Layer 5 of a small transformer language model trained on English Wikipedia (11 layers, counted from 0, width 64). Numbers have three digits each and are written without spaces.
A neuron's activation on a vector x is SiLU(gate . x) times (in . x), where the dot is the dot product.
The model reads these tokens: "\n" "|" " Min" "ister" " with" "out" " p" "ort" "f" "ol" "io" " |" " Fran" "k" " H" "aw" "k" "ins" " |" "\n" "\n" "M" "in" "is" "ters" " are" " members" " of" " the"

The vector x that enters this layer's MLP at each token. A number n stands for (n - 500) times 0.0084.
0 "\n": 314561464647545645483584493489413322513499468465630586578440439379462667550434350597445667640779505791479447358328465496385347633409531699390481486291444400646389506384685419321406613486409505
1 "|": 373687512534741637491531515621596322312627619567592459557570505500633528612495448578387568489611441457529573530341483410471387640410504478523571629569548667565606557120702665461422583452445477
2 " Min": 475527645524771560338511536502450462282327441546460660565567572418320423356539528663460447378502470562464386513479207443544519622482470399433316631567539603545279442436728655445534296428654433
3 "ister": 535709423611470516545341429635419482373336554545454448482496502534426489593370580730419571459465519250457482309595239362526539661535472312557415558338634565491262504516482565341219484538346598
4 " with": 466417547375730609487630568387416463520810459670498717634533507401339507350501384643436469460555529325332604467654345535562436679621557414537316511530485492557548486557560634461300553471370636
5 "out": 480432427439610534472508564462628488397660573607410746477514600174580516465485565658311476517549588124432550294641431403358645616515563478480446464506631289530505407526537568619294416520463574
6 " p": 487355634380579505368312605676352537425634587692727509606505600421479566521471384484480537485540521819625509569534425262564533662381558470390592412293682480436351474533500392639524479425442237
7 "ort": 425619635574553476553333563431546552544440628321785573383655456741496424595489658565463269586459427269520344564422357318433624429435490548350395514645577710589494450462725432592436446553445461
8 "f": 400439617470611511480557556649567429698565517610599408402639513605438558310565540377628563330564525358693449565448573130666454460482450406513472482444641551406321588553466471666476746495341304
9 "ol": 600369599489418610449677520433664514412501356459582546483671437792306503576508613507364347379487408587358483651496460280502564527462670253440512515366694589579418421400649494684439362501384611
10 "io": 431517516441580669394485400459576451412575490439442435509521536534400410318499461648537621534615548523579749388606325652640569622500635309651457416452380552362463387448392481440410576754550618
11 " |": 374574593482647649464514562347513437392966474510501499590602533527424409468425540601401604498565505470545541489536286439409423473560590456565402613464486560521507460273353527512443411360429553
12 " Fran": 663420523623569571430605456581609600553532265351590435299400524445330490463484236676424516333530301833514370569416371594520407486578556416547447610518479353551257513356695614525590428466619447
13 "k": 583546493482551485631670430452407496499490472439448383420501586610412699536495448433328373489619464723681311403391487560660452545593365370464721717428309491569359564492556492498375590719462349
14 " H": 673359545337655575363549450726369368601662575539536403401399515400414558486515502336512530387514438716498393589422482314740519591613483651432565533590609409586406498554720536523607427623420561
15 "aw": 746398499577672591574475512444608470618398344526384566433590511749370524513579545344346355389486437857534441524386642492716408530560458379353413603594599539583662481515596489496644372519238415
16 "k": 606310722476607524643617447523473434611574397443436447313614608695328658560407570464371398365412615742597367505466580554730579518619344421552566598682377457558500498543532398431506507645464505
17 "ins": 420456601400697519495396579441515548515606560338540420324464580483420537618426430478333331466535591516449552444629498684756435518430335493559442648611422447459616498598469465486531396790532561
18 " |": 318538611436644565503481443411456456443977482431455395601555537513511412503528492515336583476509532640627529515512236511467404505541488566488494646615477455612475497331373498541521429343428522
19 "\n": 204648503513700502542542377316472492474614525424646487540588477399391544392439332746532583562461573781485562508367533419373339632412665557406395545430529336547247399494714431378360404482441462
20 "\n": 297570406696434558506543657383290388395468366437721595500554546284422531460372493736495692664731505658409377569437500445384429546348645667464368604398496333506430481497572462330387499547474544
21 "M": 514480697500500578393515539592459496385676474566456434435460680188435739539429724591568588628521602505468453644428487366509502429551633620524555692464481667367543554347739598631470515498533333
22 "in": 404406566457461661508456525551665520443292461499470509564733614590490439290505659423647412571570644579372380661460503785614493517404513360338444603469408418402627534507614617457307567593505412
23 "is": 515568396381467470414399568396701653475519255291384363498437618344490669453446301597464505554658494637413497367459357531567517578651513492542464618500490527599312565511499524515385469795685436
24 "ters": 466591507465673428524467684396543632444517422389571309457448542484425602474417642577337396576667616411376598408764350507560291614535505341458476543539493505453594489513446559499315424777489445
25 " are": 577527463572751399415457591293481695430717616477738439606402460389431512524429682687339580531753639663405515522525411575455380525550482280486598572641576496449739527590584508493310679422530481
26 " members": 529679420386682515596475703418489718504590578417684358436424551391445608556451587840340455521526672577391489484694370438452394552667525332470582553546473518426475392486672432600298393609495478
27 " of": 520318385339749614433640545433475500526727533775474700401502453461430598500423380659345359591634531263413484537465348499499551564602641474638414391440622495510450277559507672540294524439413481
28 " the": 425375497535651565305490540541513441486757527604495609339572594472505476619447476574463594505602528263409664501410293379717639533505492355379474493535594297458398344545636600445494554354458521

Each question shows the input weights of one neuron of the MLP. A number n stands for (n - 500) times 0.0013.

n188 gate: 480430565566313426880417638667549627484518462596363556627491461654397248291473518574285297472269509372532444607393547402639455333471536500610649725653673447434450429540458623471259652483628336
n188 in: 341311635448590444641670704460317225336561330700472537465445548579630397567551434492473481533360467445572558468312604688555784542630559487408340680593399382455720639368392526448566803728493496
On which token does it fire most, and how strongly? 16 "k", at about 1.9

n29 gate: 552406549615459440633741745360440348396358381341531342366258355331492779391626417578569540742370539387443568723719432428250505634629535419467439299538568408377486350442470604349477403491651650
n29 in: 483440692590418508461503613361529662483475426539525552434548517359481439576392596475306757363486350320281437650363591465627463452450478426392441359334390495495605549863541542603600423674366565
On which two tokens does it fire most, strongest first? 20 "\n", 24 "ters"

n51 gate: 221385497607309387572453668564492571445542234558547715289294453301547428484504433472246735470234588432560787552733493458675641324472506649411570825184318495339462518610361446389389520394623477
n51 in: 473452539257494408490736639430480683625678674643473551307484383321490607491588617560480224569613436447353564349620573729490412517427346434257228512405419457466802407505520595357382732522701398
Its three highest activations, in order, are on tokens 5 "out", 17 "ins", 28 " the"

n80 gate: 519552494587521453861384531567580463371469409645516698700270514681447453510680382629433331328525557549447559834661779656284444452823436325602542525177563685676547561521547759509546612102463457
n80 in: 492682702335605691528646230771395508568541593507407362411508388470437442586203616218522394503689421535390461508405511411663506528209374405628484392524338588351535420437370569647512676712362638
On which token does it fire most, and how strongly? 1 "|", at about 1.1

n64 gate: 439317341246568288579383783537172429619646567527672528477445415532482393409650428617524312338459471319397603391506388398578580339206241605701530271252293489339514489566475613599495669496594503
n64 in: 600554390432556447627448506532492275349419503280411317307479561588684660366387807511384691645557491503420267514497408442553461546371273346410480306428590637233564716451365569648574485522408596
It fires most on token 8 "f"

n154 gate: 607399510381358505539448616519549192442494600496529698449407439743645349485829341215678464794338505550315661479582415497226435447451130520481358572691586470600713441534402374540369571420634666
n154 in: 322428465203394458517548554527486665691411588809370290646667618373558559592372554552583414497723586440543730252655488649443407674569511573449643519427214472720352413504348385421547475744696562
It fires most on token 9 "ol"

n54 gate: 491407284753362683479506458728581434432412584618395454491372469871520411383396594536420435688496558463283734287465603593614627627098364436541401367469617316401393458627274375418462476587418575
n54 in: 396646541367476442789760464350581431364512476785196535574734747510507518489580610578706536377523704594366475605363446552579453785375483526376574377584483536420575449627347441489561535455424599
It fires most on token 22 "in"

n41 gate: 633400533393523405614577640539468420568405362430689788597410510582497643517661479498344646520410299433391333480523394271628726374371784318430463605541467575414536355549459472343406419474454572
n41 in: 725499438384530399544612410473450620522546338605549510362585394436448514420554418626380386529628388625509898578470625532484547552544372491547530320408660503594578416430531644630707499345575449
It fires most on token 9 "ol"

n120 gate: 602432300527179637582782569538585231654390468522549575792429633453568534556665510431534329410468377377547424457506446478477624640469595393576646285444816458516562461400394553593741540359301610
n120 in: 531340563362595376277398514477472382582455620706588442621443851419475749520628698600357540655503599299444542383498542479507348484592642561637653653621507193365502391723566636546386635330393549
On which two tokens does it fire most, strongest first? 5 "out", 27 " of"

n100 gate: 587465367521609267649512510539442345463356279793268510576615497525656351556565496618399623310450778378411210622515578595149427595380508500389845481561688506259241498358317337449341603332680675
n100 in: 526715552698390477521587515341292443664453702441642670315546124381143508607526424746513455550461517553540531314501604679560742449814534110512631490426561285691555427534442531710477441511636477
Its three highest activations, in order, are on tokens 3 "ister", 5 "out", 21 "M"

n183 gate: 764668277509497496640752570449232616592223457467565533449229509557624222508529447536486611351594371738330618654487479555580587503581508443551588373532602464641484317455435557447607379362393478
n183 in: 614535500740774435413557610526191504664593333308644445741340500629349590564266536576358423536632486569378515550342628585463635402472717449572320472310387455479621533619486468550462655653618433
On which two tokens does it fire most, strongest first? 12 " Fran", 15 "aw"

n70 gate: 490576493388351659535648345630214632480592460378767438429302525469686493599365439613368314531576577588440454649404291381490486591533619563540469641696537677548618378412523635640540579375747680
n70 in: 546492498516604387377362457770473384552399453379623464580461692698408716244413559438489349579583569499700754532509385385468435564449543586402467413460549422557418685610712542321433508648747413
On which token does it fire most, and how strongly? 14 " H", at about 1.7

n8 gate: 540693335527522406758539562574264562293336282464450545517599333609555328416375436515605631495561513804527331372386558477531314427435343589388520417649338657366348447753314417553436817548566531
n8 in: 524526487360533395737491377543555361550644258628544532489613449448461660627489630643462500527513598375516575370505634719696496532665300274590398368241448532245466382467596585578392447410327492
It fires most on token 13 "k"

n126 gate: 799591463448288506816349739449559551239409572715602405566405305519612360656594381538637610307446508416463391549489584547500193416330329592401698374442667291470580538636340614579630410387517390
n126 in: 414761495539414430666462398610206370371440547648299323668411630580511585458472407430565593588583607217233733374310421399591397321533380544501481372517569608612436342793604646569404590312457503
On which token does it fire most, and how strongly? 12 " Fran", at about 0.98

n115 gate: 521614583632572313581381509464641626380433367294389714451419674507601492424590443679399521284522642549437516380556591606253424212255457405455362391565395459362449335674635553463388700501510389
n115 in: 360418540493581439418588555505440407467510696758503607561519406517771459428313415345546545387596256566630258645358433490259499364610557530321473540577583622512543488193508609542517442387635260
On which token does it fire most, and how strongly? 2 " Min", at about 1.1